Layer 8 of a small transformer language model trained on English Wikipedia (16 layers, counted from 0, width 128).
A neuron adds its activation times its output weights to the MLP's output. To switch it off is to set its activation to zero at one token and run the rest of the model.

Output weights of the MLP neurons that the questions are about. A number n stands for n times 0.0045.
n8: 29 18 -10 4 -35 -41 35 8 6 6 15 -24 9 11 -4 -32 28 14 7 -6 7 -38 41 -42 16 3 -4 15 6 -23 35 27 21 30 -7 -17 -3 -6 9 -30 2 8 19 4 48 -23 -34 24 15 -7 -10 7 44 27 18 8 33 -18 -16 36 10 11 -13 -32 42 18 1 -31 20 16 -20 1 -36 24 -40 -5 -15 30 -12 -52 3 -40 9 -34 -7 -10 13 -71 5 34 3 15 -22 -3 28 15 52 36 -9 0 -18 -3 8 -20 24 -7 16 17 -22 23 -13 -8 15 -5 -45 -10 0 -24 13 35 32 17 -21 -1 8 -15 27 11
n197: 6 -10 -31 32 -29 -31 2 -8 11 48 4 2 20 -16 10 32 18 -34 -6 11 -6 -40 -20 -28 19 64 -10 -32 -3 32 53 -13 -6 0 -23 14 5 -21 -19 36 14 16 26 -4 19 17 19 6 17 -29 27 21 21 -14 -20 10 -18 4 0 -6 23 4 -12 17 13 -18 12 -7 -18 24 14 -27 12 -33 36 -20 -2 -20 -16 -53 10 -45 42 -6 15 39 63 29 -25 -36 12 19 -6 -3 -13 -4 30 5 -34 -1 7 -37 9 46 -21 28 27 29 -14 4 -2 8 -21 3 -2 47 -47 -1 5 38 8 12 67 52 37 0 -26 -33
n280: -9 -1 -7 6 4 -7 -1 -47 -42 46 12 15 16 -31 44 -33 -36 -43 3 11 13 -22 14 9 -4 0 -38 4 38 -16 -14 -26 14 -7 4 8 25 -6 -46 -38 52 -7 14 -14 47 41 -14 -33 27 41 22 17 -17 -3 -19 18 36 -32 5 -12 -23 -2 12 2 11 24 -3 -7 -17 -29 -8 -15 17 26 8 -32 -33 20 -16 -24 14 11 -30 -39 -7 -24 10 -26 32 41 0 4 -15 7 -14 -2 1 15 2 -46 57 18 -12 32 -22 18 23 3 38 -30 21 5 7 38 -23 5 -22 -33 24 -18 9 34 -6 -30 5 18 33 -35
n305: -15 -2 -27 22 41 -10 29 9 -17 2 -1 -3 37 -28 -33 -4 -1 1 8 17 -16 -16 40 1 -17 6 -5 -22 -9 24 3 -30 30 -7 5 23 -13 -2 -15 -44 12 -65 5 -40 9 -34 11 14 -34 -11 3 -20 -4 16 24 4 36 -30 -6 42 1 33 -12 8 13 -9 -14 -14 -2 -27 4 9 -1 -17 -11 -11 20 1 -16 4 9 13 5 -7 12 24 -47 26 19 8 -2 45 -3 -31 11 10 15 -15 6 -7 -7 -9 -24 17 -20 -12 9 17 30 -4 46 -15 -10 -16 -8 -24 -10 -19 23 14 -15 5 4 11 -17 -25 -39 -22
n315: -93 -24 -3 -10 27 3 -25 11 9 -28 19 -2 4 20 8 10 -3 -1 27 -22 -29 50 6 -10 -32 1 17 25 41 -9 24 24 6 11 47 -9 -34 18 -23 37 0 -2 34 -25 11 -2 23 -29 6 19 35 -9 -13 -25 -13 -22 -12 27 18 13 5 9 -4 15 -19 26 6 -32 39 -8 21 13 -16 29 -9 21 9 -28 -8 -23 9 27 -40 -15 -3 -20 17 -13 44 -11 27 -7 4 -17 -2 9 34 -29 14 -1 16 10 -9 50 -3 -12 27 4 9 7 19 -6 34 40 -29 16 -8 -19 11 6 -55 -9 7 4 -9 39 -26 11
n334: -68 -2 8 -3 1 -2 10 15 15 -17 39 -41 27 4 44 -59 -44 -6 -12 16 -20 -17 17 25 -9 -2 12 4 1 31 12 3 -29 -34 3 47 -13 55 3 3 19 31 23 34 24 13 26 -45 -2 25 -8 59 23 -7 -36 -9 11 -6 12 -16 -7 30 4 45 -4 -15 -34 7 34 -18 1 15 -3 5 -15 1 4 -14 3 -41 -11 -50 14 -18 20 -35 -7 19 -33 4 0 16 5 -9 -26 -18 14 -32 3 21 -7 7 18 20 -24 38 11 -14 -4 6 33 -58 -11 19 -22 14 -1 -29 26 -3 -20 -14 18 -28 4 15 -1 -5
n427: -95 3 -9 32 16 -7 -3 -1 -9 2 -10 -26 -21 17 44 -27 -28 -3 10 17 -7 9 -13 26 1 8 -20 -1 4 -18 -22 26 15 -22 1 -20 -2 30 -42 -13 -54 -34 7 -20 -6 11 23 2 5 -10 36 6 -62 41 17 -11 20 32 -30 17 2 26 -16 -24 14 -9 -36 20 2 -12 -18 1 -23 10 -1 12 7 -25 9 -39 44 -7 9 21 1 -1 1 -5 71 14 -1 -1 41 3 8 14 37 -20 2 39 -21 28 19 -42 -36 5 -12 36 33 -4 2 -41 -32 16 -39 1 -19 -30 -21 37 -18 1 -17 56 -4 7 -23 -10
n452: 0 1 -15 -12 12 32 15 -29 2 -13 -46 7 -31 -6 5 4 -22 19 -7 -3 0 7 -26 33 -50 8 -9 -9 -43 11 -20 -36 -5 -43 2 36 -13 -22 -8 8 6 24 -1 18 12 -26 -48 -2 14 36 -6 21 -17 30 18 17 2 -25 -17 14 -37 -41 -28 -25 -15 -28 18 29 -19 24 20 -17 -33 -2 -13 8 -4 -9 -4 -9 -9 -35 5 -13 -19 0 14 -7 -43 1 39 3 -3 9 24 5 14 8 4 32 -12 -4 1 50 37 1 -12 -61 21 -20 -21 -46 34 34 82 -10 22 -3 10 27 -28 -26 13 35 5 -4 -3 6
n481: 32 -15 -11 23 -50 6 -2 26 -29 36 -19 -17 28 20 -11 14 -31 -4 10 7 20 -29 29 -4 -23 11 30 -14 20 10 -3 -33 8 -15 -8 57 -8 -3 31 -13 -28 -21 38 1 -25 5 -52 35 -6 27 -5 -22 -13 43 5 12 -17 -34 1 -10 10 -29 18 -49 37 8 -6 61 23 0 -38 10 4 -8 -12 -23 -41 10 11 23 51 -10 -15 -19 -8 22 16 -3 -29 -39 -9 5 4 44 -19 24 -30 -25 57 32 0 28 4 -10 51 4 -2 4 15 17 -12 46 1 -26 25 -34 -4 44 5 1 -5 1 18 35 2 -17 -35 -11
n507: -20 0 -8 -5 21 11 39 -25 3 2 11 -27 36 9 29 7 9 -32 -6 24 8 -18 17 -16 -13 -6 10 26 -7 17 -31 15 -18 -4 -1 2 -7 23 -48 -4 4 -11 -41 -54 2 31 8 -11 7 -46 29 -11 -7 -18 17 28 14 4 11 18 20 5 -18 37 -3 28 19 -15 -19 -86 -43 23 -19 14 -34 6 4 -25 -30 -26 13 -44 14 54 23 23 24 1 6 8 41 3 -11 -34 -8 8 1 60 31 21 20 44 7 -36 2 25 -6 14 -12 -19 -20 -6 -25 4 -1 -29 -26 -14 38 -2 -1 58 -67 39 12 -11 -20 23
n558: -2 -17 -29 -18 0 5 -16 -32 -29 -7 1 -9 19 -12 -3 -6 8 17 -6 22 18 14 30 7 -7 32 26 -2 10 -11 -19 10 -9 43 9 1 7 16 25 36 -28 -7 -31 -19 41 -3 15 9 -20 -6 33 -64 24 -12 23 14 -13 7 57 1 -17 -19 -7 -20 -20 46 31 -46 15 7 72 -18 -34 17 -17 -10 15 -2 -26 37 14 -40 -3 -7 -24 -40 13 -32 16 -15 -4 24 15 15 7 0 -9 -17 -30 -18 -12 -75 -11 -12 15 -6 13 1 5 24 22 -6 6 50 -7 12 -24 3 -4 6 27 3 -9 -13 -5 3 54 9
n592: -69 -25 -17 -26 49 54 20 17 -26 -33 -3 -3 -14 10 -21 1 18 1 11 -9 27 1 -19 18 -8 -12 6 9 -28 7 -17 -3 0 -3 8 11 6 26 -40 -28 -10 1 -9 -56 28 21 -16 19 -15 -28 6 23 -20 53 -42 -39 -27 14 8 10 2 29 12 -18 15 1 -14 -2 -38 -1 25 18 -15 12 -35 -7 12 30 -16 -26 -27 -61 21 45 -9 25 -5 14 -13 -6 6 26 -6 24 -4 12 -24 9 -12 7 -24 -13 -28 -7 -6 -41 14 17 33 11 8 -21 27 1 30 -17 8 20 27 48 -16 -15 -17 -35 -16 23 6 12
n626: 30 9 25 11 -5 18 -45 -3 -4 -7 -1 34 31 -19 -21 -12 -48 22 -4 -18 -16 -15 11 11 25 2 11 32 -6 -1 5 -7 1 2 -21 -40 -26 -4 15 1 -5 -37 6 -16 29 -8 -7 36 20 -4 -10 1 -16 26 27 11 -6 -20 -17 -1 -29 29 9 23 21 -7 -11 16 -44 22 21 -39 14 17 26 -45 2 43 23 14 -3 1 7 -27 20 6 -16 17 1 -5 23 -11 59 26 21 30 -14 0 -2 -17 29 -50 36 -7 -29 19 -3 15 -5 -18 -28 25 8 -18 6 -43 -4 -18 -19 18 -3 -4 -36 6 -15 -9 20 15
n696: -11 5 -33 17 -2 -37 -2 -11 -5 8 -58 -13 23 -8 10 24 36 -28 1 -4 1 21 16 -2 12 25 -17 8 -14 20 9 22 30 -8 -1 22 -23 -9 11 -8 8 -22 -20 -13 -3 -6 -10 -36 -2 -36 39 -2 24 18 41 27 18 -16 -1 -10 6 -6 14 -20 -2 -24 3 28 -29 5 -32 -11 1 0 -8 -4 -7 42 -3 4 19 -34 -4 8 26 17 11 34 1 -36 -6 2 -24 17 17 1 32 28 -13 -19 30 24 -16 25 17 50 0 -9 -12 10 34 -9 -10 7 -22 -10 -33 -11 -6 11 -18 18 -53 47 11 -2 1 -24
n742: 29 -17 9 -1 12 0 -46 -9 45 -19 -26 2 -5 4 41 19 67 -22 4 -36 2 12 20 -13 16 -20 75 -21 -14 32 9 -1 20 -15 11 -1 16 50 6 19 8 8 -21 -8 9 -6 -54 -51 3 -24 -19 40 49 2 -1 -29 55 -14 3 -11 -19 -2 75 -58 -6 -9 -9 7 1 3 -6 -37 -27 3 -15 -27 4 19 3 19 2 -1 -6 -17 11 -29 6 -15 22 23 -21 -3 -12 -59 -1 15 -2 -12 -38 36 -18 -21 0 -13 -5 12 -25 -81 39 42 -14 -17 23 -20 12 -29 34 11 2 -5 -11 -8 -27 11 10 -29 -2 17
n766: -63 -1 -29 23 4 22 -3 30 2 -9 -28 -46 40 20 -13 10 5 26 -30 -24 3 -5 -5 25 -20 -3 -37 24 -8 12 -5 20 14 -20 -9 -1 35 14 -14 -10 29 -22 6 17 17 -10 -21 11 3 -59 -1 34 9 32 -3 -25 -9 1 2 6 38 20 10 -41 -9 24 4 28 -3 -18 24 31 27 -13 28 11 23 -22 -13 -11 28 -5 -29 16 -21 -15 -12 -1 1 15 -30 9 3 -10 15 -9 3 -35 -24 20 -6 21 -9 -4 12 -19 31 -4 -4 -16 4 -18 -24 8 -31 1 7 -17 -40 9 -12 31 -14 22 2 4 18 19

Each question names a token from some text and the token that comes next. It shows the activations a of the neurons there, in the order above. A number n stands for n times 0.033.

Then comes g, the gradient of the next token's log-probability with respect to the MLP's output, scaled to length 1. A neuron's effect is roughly proportional to its activation times (output weights . g). A number n stands for n times 0.0041.

"ater", then " than"
a: 53 0 -2 -4 0 -5 17 -1 -1 0 0 -2 -4 0 0 -5
g: 23 26 -33 -16 35 2 -8 -1 20 -34 8 3 24 -20 23 -18 2 -7 -11 0 4 5 -6 -19 -27 -35 -13 10 32 -27 -16 -27 -9 24 -17 30 -19 -1 4 20 -36 -42 50 -20 14 -8 -35 -33 -15 22 1 13 -2 10 9 37 27 -28 15 -6 25 57 -42 36 36 -32 23 30 22 -18 -8 -22 -16 -10 5 15 7 -10 12 -3 -6 11 11 -30 5 -2 -13 -40 -18 44 -21 29 -16 38 -27 -3 26 26 -9 -10 -2 2 -16 -13 -4 1 27 13 -17 -5 -32 -12 11 -29 24 -1 10 0 -6 12 -27 -35 -4 -14 -3 -7 30 2
Which neuron, switched off, lowers the next token's probability most? n8

",", then " who"
a: -4 -5 -5 -5 -3 0 34 3 -1 -1 0 -1 -2 -4 -5 1
g: 9 8 -22 12 -10 8 -14 6 20 -23 -25 11 26 -11 16 -15 17 -6 -32 -77 -9 12 6 1 28 -3 46 20 -13 23 8 5 28 -18 -15 17 4 5 -51 18 -3 2 3 17 -11 -8 -42 29 34 -11 -11 -23 24 -12 -8 24 25 0 -1 -2 7 3 -24 -5 -2 -37 21 -45 -6 -23 2 -4 -2 -28 -8 10 -5 55 26 8 -16 8 -19 15 -12 32 -8 34 -28 -21 11 22 -11 -5 -21 -27 8 39 -3 47 16 11 15 7 -29 40 -2 -14 12 -9 -18 -11 -15 -14 17 -7 22 -46 2 -2 32 -1 -35 -37 32 -10 -4 -7
Which neuron, switched off, raises the next token's probability most? n427

"amp", then " U"
a: 17 0 0 -4 0 0 -5 0 0 12 0 -4 -2 -2 -2 0
g: -2 -35 35 -10 3 -14 -43 40 3 -3 54 17 7 17 -6 -24 7 3 19 -3 13 -16 -27 -7 16 9 24 -23 -15 14 19 41 16 -2 -2 -4 17 -31 17 10 29 12 -43 44 -22 27 6 -14 -6 10 -6 -9 22 -2 17 24 50 -1 16 -25 -13 31 -10 23 26 47 20 -3 13 33 16 -31 14 2 13 34 4 14 -1 15 33 -8 38 -17 39 -16 -7 22 -2 21 -23 15 4 8 -34 -24 -24 15 0 -4 -34 14 16 -4 -4 30 -25 -21 20 -24 -2 -9 4 -36 7 -18 -9 16 -36 9 23 -26 29 31 -5 -31 4 4
Which neuron, switched off, raises the next token's probability most? n507

"is", then "ors"
a: 0 64 9 -3 0 0 -2 0 -1 -4 0 18 -1 -3 0 -1
g: -24 34 -10 29 -18 25 -12 1 -6 -22 31 5 1 -14 -13 3 26 -7 -8 1 10 -12 7 -9 -3 -13 -6 5 21 -50 11 -53 -8 29 -13 18 20 17 -5 1 29 23 9 -23 -16 28 -9 5 25 42 29 -3 5 9 -24 -20 13 -2 55 -23 -8 -33 20 -9 -33 23 39 -23 -31 -22 -9 -15 39 20 -1 24 -22 28 7 -6 -23 -19 14 -2 10 -7 -18 -15 28 -4 21 -54 -6 53 28 -33 1 -22 -7 -31 25 -28 5 12 18 24 50 -10 -33 12 -1 2 23 21 -3 12 -8 -23 -7 8 -15 -13 0 13 -7 -17 22 -25
Which neuron, switched off, lowers the next token's probability most? n197

" or", then " is"
a: -3 0 -5 17 -1 -2 -3 -1 50 -1 -3 -5 -1 -5 -4 39
g: -7 -28 4 -1 -22 9 33 14 -1 -41 2 0 4 -3 17 20 9 9 29 18 -37 -18 0 1 -11 -4 14 3 -35 -26 -14 -13 -15 0 -30 9 18 -14 2 8 -4 -27 21 -8 -22 -4 12 24 -71 6 21 1 -2 22 32 -19 -8 14 32 -15 6 11 7 6 -24 -2 -40 75 -7 -14 10 8 11 25 20 -14 33 -23 7 44 -8 -10 28 17 26 17 5 5 35 -2 10 -22 12 24 -22 -22 -45 9 -15 18 -25 22 -53 1 -22 16 11 -12 -21 -5 3 -15 -35 -9 21 -1 -5 39 -27 -2 -22 -9 -10 10 -53 -9 -20 5
Which neuron, switched off, lowers the next token's probability most? n481

" made", then " up"
a: -2 -2 -3 -1 -4 -4 -4 10 -3 -5 -1 0 26 -5 -3 0
g: 2 13 20 -18 1 8 18 -14 11 17 -24 -18 23 12 -42 -28 -37 -35 20 0 5 -20 11 -11 4 15 7 23 0 16 -9 -42 26 17 -34 30 3 -21 35 17 25 10 -39 16 -4 12 1 -67 20 -7 -2 -27 16 -24 -46 -7 -14 -7 -20 1 12 35 13 5 -25 18 -18 -13 31 27 -16 15 5 -21 -3 3 3 30 2 10 7 0 3 -23 -10 2 3 8 -59 40 -10 -34 -4 -10 3 -3 12 -9 -23 4 2 -3 42 18 21 34 36 -10 -12 14 2 -21 -32 -36 26 10 38 -22 -2 -18 10 -8 51 -23 19 -7 -1 -20
Which neuron, switched off, raises the next token's probability most? n626

"ill", then "ed"
a: 0 -1 39 5 0 0 -4 0 0 0 -2 0 1 -2 -1 -3
g: -7 -17 9 -6 -9 -31 -8 4 4 -5 -28 -17 8 -7 -27 25 -35 -40 6 -20 9 -27 4 22 2 6 -37 -3 27 2 16 9 -4 -14 -6 27 -21 -22 -4 34 24 -34 -12 18 -22 -8 3 -22 -11 20 39 -15 -32 -1 -16 28 8 -4 13 0 -4 21 9 17 28 21 -8 15 13 3 -4 61 8 12 8 24 7 37 -7 -12 11 5 -27 -15 31 -72 2 6 33 9 20 10 -38 26 -37 -27 13 39 -55 -32 11 -4 30 15 12 0 -13 -5 20 -6 -16 10 27 -6 1 10 -29 34 13 -17 31 -9 9 5 39 0 16 31
Which neuron, switched off, lowers the next token's probability most? n280

"act", then "ice"
a: -2 0 0 -4 0 0 0 -5 0 70 0 0 -5 -2 0 0
g: 2 22 -1 -28 -5 31 -3 31 4 9 -23 -15 -27 -44 15 -47 -4 15 -17 -23 -35 -16 -13 26 -13 17 8 17 1 -24 -1 -10 2 31 18 -8 41 -7 0 19 17 35 7 25 -2 -8 21 -10 -11 -10 -30 0 16 42 -51 12 -1 38 32 1 -21 -20 -3 32 35 0 -57 1 -3 -13 4 6 19 14 -2 -11 16 23 -21 25 -16 11 -13 -33 -21 -27 18 6 28 -28 11 -28 5 39 -11 15 14 18 -17 29 -27 18 -37 -10 6 23 8 -4 7 -15 -13 5 -52 -44 -9 41 13 -13 -7 -11 -8 -32 23 -6 8 -3 15 15
Which neuron, switched off, raises the next token's probability most? n507

" character", then " ("
a: -4 -2 -1 5 -1 -2 -4 -1 -1 11 -2 -1 8 5 0 -1
g: 2 -48 -16 32 14 -3 -29 29 -9 -17 -27 -7 -4 13 -10 33 43 14 -17 21 10 -23 24 -5 -4 19 11 -14 -45 20 5 32 -47 -18 -1 17 9 20 -12 16 -3 33 -1 -1 7 -12 29 35 -15 -21 20 2 -33 -8 44 -29 21 -19 15 -20 -27 -11 5 -20 -6 -8 -20 -9 3 -32 25 40 11 -10 -18 -9 43 -5 16 1 30 -10 -1 37 30 9 -1 -34 13 -14 -21 -5 -7 -4 -35 6 -39 -2 6 13 -5 17 -9 -27 -3 24 2 32 29 3 10 0 -23 27 8 -15 39 25 -43 -6 -3 15 -24 20 -47 26 -2 21
Which neuron, switched off, lowers the next token's probability most? n507

"ett", then "ing"
a: 0 55 -2 -3 0 0 0 0 0 -3 0 -3 -5 -3 0 -2
g: 6 -18 -23 -18 -2 -18 2 31 -9 -3 39 1 5 27 -8 -16 31 25 5 -9 -34 -16 -10 12 13 -21 -14 12 21 -27 35 -44 43 -33 47 -3 48 1 -3 45 7 -19 7 -19 3 -17 35 0 -12 -3 -10 26 37 16 -12 20 6 -27 -39 30 1 11 11 -9 23 38 39 7 24 8 15 8 11 -8 19 28 16 17 12 -14 43 -50 10 3 21 34 6 21 -13 13 -22 11 -4 9 13 -41 8 4 -19 4 3 16 -3 -21 18 -31 -19 9 -1 -4 -22 22 -4 16 31 6 1 42 -17 41 1 -22 -16 7 17 21 -16 -23
Which neuron, switched off, lowers the next token's probability most? n197

",", then " "
a: -5 -5 -2 19 -5 -1 43 29 -4 -1 0 0 -5 -5 -1 -4
g: 0 54 -9 4 19 -1 -25 34 -7 25 21 21 3 0 3 -6 11 21 17 -31 -8 -26 31 -1 54 44 -8 -35 -30 -29 5 -10 22 2 -2 -27 26 8 13 40 5 -19 28 -3 -13 -11 -35 24 -14 22 -10 -22 6 2 4 -10 3 -31 -9 -3 6 -8 -38 -20 16 -4 -20 -14 5 8 -6 -15 -31 5 -24 -17 -22 -17 -15 -17 4 -6 14 8 5 21 20 7 52 33 -6 17 18 33 42 -22 38 -59 24 -47 -3 -9 41 3 10 -18 -12 7 31 14 3 29 -14 26 9 -12 -7 3 28 -9 5 20 4 11 20 36 4 3
Which neuron, switched off, lowers the next token's probability most? n427

" and", then " cons"
a: -2 0 -2 -5 -1 -1 1 -1 9 -1 -1 -1 -3 -4 -4 66
g: -2 5 -6 6 -4 -24 8 -30 6 26 4 0 51 24 -13 -13 -23 -14 6 -12 3 6 0 -15 2 13 6 12 15 22 -12 28 3 22 19 28 -3 41 -22 1 17 15 30 -24 -46 -12 -8 -16 5 -13 -45 40 -25 8 9 -1 -10 -5 0 18 42 -5 -25 29 -38 4 2 25 7 9 2 18 11 5 -19 -44 -24 -23 -2 1 -9 26 -35 25 -12 -14 -23 20 25 -46 13 -1 10 -38 -24 20 -29 29 -14 -7 -2 49 -21 -22 -34 -30 48 25 -48 4 -47 -2 26 3 -19 -24 -19 15 -16 14 15 10 -12 2 10 -1 -2 4
Which neuron, switched off, lowers the next token's probability most? n766

" than", then " o"
a: -5 -5 -4 -4 0 0 -4 -5 -2 0 -1 -1 -4 2 0 64
g: -20 27 17 -1 -9 19 -29 -21 -12 -3 15 -18 7 7 -22 -29 19 -17 29 -1 -6 24 34 -40 -22 17 -4 -7 12 -15 19 -12 11 -29 3 6 -24 41 13 15 -4 33 12 -48 26 -21 1 -5 -5 31 -8 18 -53 -17 7 15 -9 21 -4 -8 -3 -6 -15 -49 -39 -19 0 -40 -15 9 76 -3 -38 -5 -4 -29 -13 24 8 -29 9 0 2 4 -10 4 -28 -12 10 -36 -2 8 1 12 3 15 18 -23 4 13 -14 -23 1 -23 4 34 -50 10 2 4 22 0 -20 2 26 24 -22 -8 -23 -9 31 59 -21 -7 7 6 7 17
Which neuron, switched off, raises the next token's probability most? n766

" She", then " w"
a: 0 -5 -2 -5 -1 -3 -5 -1 -4 -1 -1 0 -4 38 0 -5
g: 13 -2 -32 3 -49 43 -16 1 3 -5 -12 4 -21 25 36 -19 -20 0 5 -29 17 2 -7 19 3 15 13 -17 -13 -2 1 -26 16 33 10 14 14 17 -4 18 28 1 51 33 34 -51 -28 -29 8 -37 15 -1 28 3 -22 14 0 -7 -34 -16 -4 -15 13 47 -6 -8 3 -26 9 -12 6 3 -19 -40 -13 18 -37 41 1 12 -17 -22 11 -5 4 60 -16 11 17 24 -27 24 -3 28 15 7 7 -5 7 5 9 25 3 8 42 41 6 -31 40 -2 16 6 3 -9 20 -31 -29 -6 20 34 -31 19 -8 -5 21 -1 8 -5
Which neuron, switched off, lowers the next token's probability most? n696

"m", then " E"
a: -1 -1 4 6 -4 -2 -5 -1 0 0 23 -1 0 -2 -3 0
g: -2 -8 27 -7 8 5 -13 28 -2 16 18 26 31 -10 -18 -9 1 18 -1 3 9 13 21 -36 -35 -13 11 -37 -55 -40 28 20 -2 -33 -32 25 -33 -18 -10 0 -6 -23 -31 -3 -40 27 32 -9 -6 -2 4 1 17 8 -29 -13 -4 19 18 1 -15 17 3 36 15 12 7 -21 1 13 51 21 -26 11 -6 -16 11 17 -4 33 -8 -13 -13 -24 -17 11 -7 16 66 -31 -4 14 -5 7 -8 -12 -21 -18 2 32 9 -29 -40 -32 9 -27 -26 -14 13 -16 37 5 -10 25 8 1 -16 15 18 23 -42 -16 35 20 16 -3 5 40
Which neuron, switched off, lowers the next token's probability most? n558

"lement", then " t"
a: -4 -2 -5 23 0 -1 -1 -1 0 14 0 0 3 4 -2 0
g: -1 -38 18 -2 41 -14 -31 33 15 35 -7 5 -10 -10 8 17 25 9 8 -5 8 -44 0 -2 -34 -17 10 -39 -30 43 28 -26 -32 32 -6 -22 -1 5 -10 1 5 1 10 -16 -2 -15 -12 21 -68 -3 -9 25 5 7 -12 -30 32 -13 22 0 30 -7 8 -39 8 8 21 17 -21 -46 -16 -35 -18 -55 4 17 27 -2 -25 15 27 -5 -25 40 4 11 8 -17 10 12 19 -6 23 -17 -14 -20 16 -25 -19 -26 14 -6 -13 21 5 0 -22 26 22 2 -14 2 3 32 4 1 -16 1 -1 21 -40 -18 -33 24 22 -9 -27 7
Which neuron, switched off, lowers the next token's probability most? n305

"s", then ".\""
a: -3 12 11 -4 0 0 -3 61 0 0 -2 -2 -2 -5 -1 -4
g: 6 14 -24 1 -43 30 26 -10 25 -21 22 2 -23 -18 -1 -5 20 15 -2 -28 -5 19 -4 -34 10 22 -10 -25 54 6 -43 -8 13 -5 -2 7 16 -8 -44 9 -36 5 11 23 17 18 -19 10 19 -7 1 -30 20 38 15 -14 -6 -13 -35 36 5 21 -19 -30 -21 -6 27 -24 -4 -11 10 21 -51 28 -19 -31 -19 -6 13 13 44 -14 -10 5 0 2 -56 -10 -20 -54 -31 20 11 16 -32 0 37 -1 8 19 -14 -1 6 22 5 6 7 -9 16 40 -13 13 8 23 13 1 -30 4 -2 6 -11 29 13 37 -10 -27 -9 19
Which neuron, switched off, lowers the next token's probability most? n452

"is", then ","
a: -1 -5 38 2 0 0 78 -1 -1 -1 -1 -1 -5 -5 0 -4
g: 12 31 -24 7 -32 -23 -6 24 -44 -8 -38 -28 -11 -2 15 -3 -20 -7 18 12 -16 3 -2 28 -8 20 -16 -21 28 2 -38 -10 5 4 -25 37 -31 18 22 1 1 8 -2 -23 -1 26 17 -7 25 -32 33 -33 -11 17 -9 -33 -2 -10 -4 -8 10 38 11 -8 -17 0 1 48 -21 52 40 -2 25 -13 -21 6 7 19 7 -26 30 -34 19 29 15 2 11 23 -37 -10 -16 -27 6 -10 11 -17 18 26 40 6 0 31 10 -7 -3 6 -34 8 -41 -34 -29 -24 5 42 -4 -35 3 16 -41 -1 -17 -10 -16 -27 -14 3 13 3
Which neuron, switched off, lowers the next token's probability most? n427

"em", then "pl"
a: -4 -4 -3 -2 -5 -3 -1 0 0 0 -4 38 0 0 0 0
g: 10 7 13 34 -20 16 -24 -9 16 23 21 24 4 0 -23 -19 38 -4 -37 -35 -15 8 18 13 39 -4 21 22 33 27 3 -35 19 -19 7 -58 0 -9 3 -17 -34 56 10 25 -19 21 -18 -21 -5 40 9 4 -5 -1 13 -8 10 -11 -3 10 -9 -36 20 5 -31 -24 -6 34 -5 -4 -1 9 2 42 -1 -13 -16 4 -12 -21 -12 -4 -10 -29 11 -43 -36 -35 -8 0 1 -39 -29 22 -3 26 -18 -25 -5 14 -25 -8 4 5 11 33 24 12 -3 4 -20 1 13 -54 1 -34 38 8 -4 -3 -2 -20 0 -37 12 -27 -7 32
Which neuron, switched off, raises the next token's probability most? n592

"ro", then "v"
a: -5 -3 -4 -1 0 -2 -3 0 -2 83 -1 19 -3 -5 -1 0
g: 0 15 -1 1 12 26 0 -21 -9 16 15 -6 -13 -13 -8 3 42 12 30 41 -2 23 3 22 41 -8 5 4 4 -9 12 -14 -47 -23 -15 -24 13 11 34 11 5 -27 -13 18 -5 31 24 1 17 -21 -42 20 -1 15 -45 41 9 15 -21 -9 -7 -37 -12 -1 -35 46 -11 -48 -14 -15 0 24 4 18 -10 19 17 8 -31 0 36 -37 10 2 -3 17 -18 21 15 -35 -30 -16 -24 -14 20 -9 -2 -7 41 27 -5 2 -6 13 -19 8 -54 -20 -23 11 13 19 16 -2 -22 14 -26 2 13 30 -2 11 -3 -4 -23 -38 28 46
Which neuron, switched off, lowers the next token's probability most? n507

" her", then " time"
a: 0 -3 0 9 -1 69 -4 -5 -1 -4 -2 -1 -2 -2 -4 -3
g: -4 -29 8 1 24 1 -29 5 3 1 0 26 -37 -8 16 -2 -12 20 -13 -19 -24 -14 -12 -3 2 -6 -32 -18 34 -9 15 69 -15 0 48 1 60 -15 23 9 28 -6 2 -5 -26 9 0 -14 8 -7 -6 -12 25 6 -27 16 -35 11 -5 6 11 24 0 -23 -3 37 1 -21 18 11 -19 14 4 2 17 5 11 -20 -4 -26 7 -12 14 27 -7 -28 29 -11 -27 -38 33 8 -27 -4 -14 32 26 25 21 -12 -22 -9 9 -17 26 69 27 -37 11 31 -23 -45 50 14 7 15 -10 -5 4 -24 -1 -12 11 -4 -16 2 30 -13
Which neuron, switched off, lowers the next token's probability most? n334

"per", then "ts"
a: -1 0 0 -4 0 -4 0 0 0 26 -2 -4 0 0 0 0
g: 9 12 54 42 -8 -22 7 19 4 23 6 4 -25 -14 18 26 -11 -2 40 31 21 4 3 23 2 9 -9 5 3 23 -4 25 -1 1 -28 0 16 16 -43 -31 19 -11 18 -40 2 -22 -32 35 -18 -9 -35 -19 -14 -20 -8 -12 -9 -8 21 -32 24 30 -7 17 -33 -3 -52 9 3 -19 17 -7 -1 -5 -2 -44 -43 -9 12 1 -5 9 -21 -37 26 -19 9 36 11 10 -8 -5 -4 -17 14 38 -48 -35 18 -17 -5 7 -21 3 -1 19 -19 26 18 30 21 12 -45 -4 -6 5 -6 -18 -17 -15 -16 50 -18 5 2 -30 -16 -20
Which neuron, switched off, lowers the next token's probability most? n507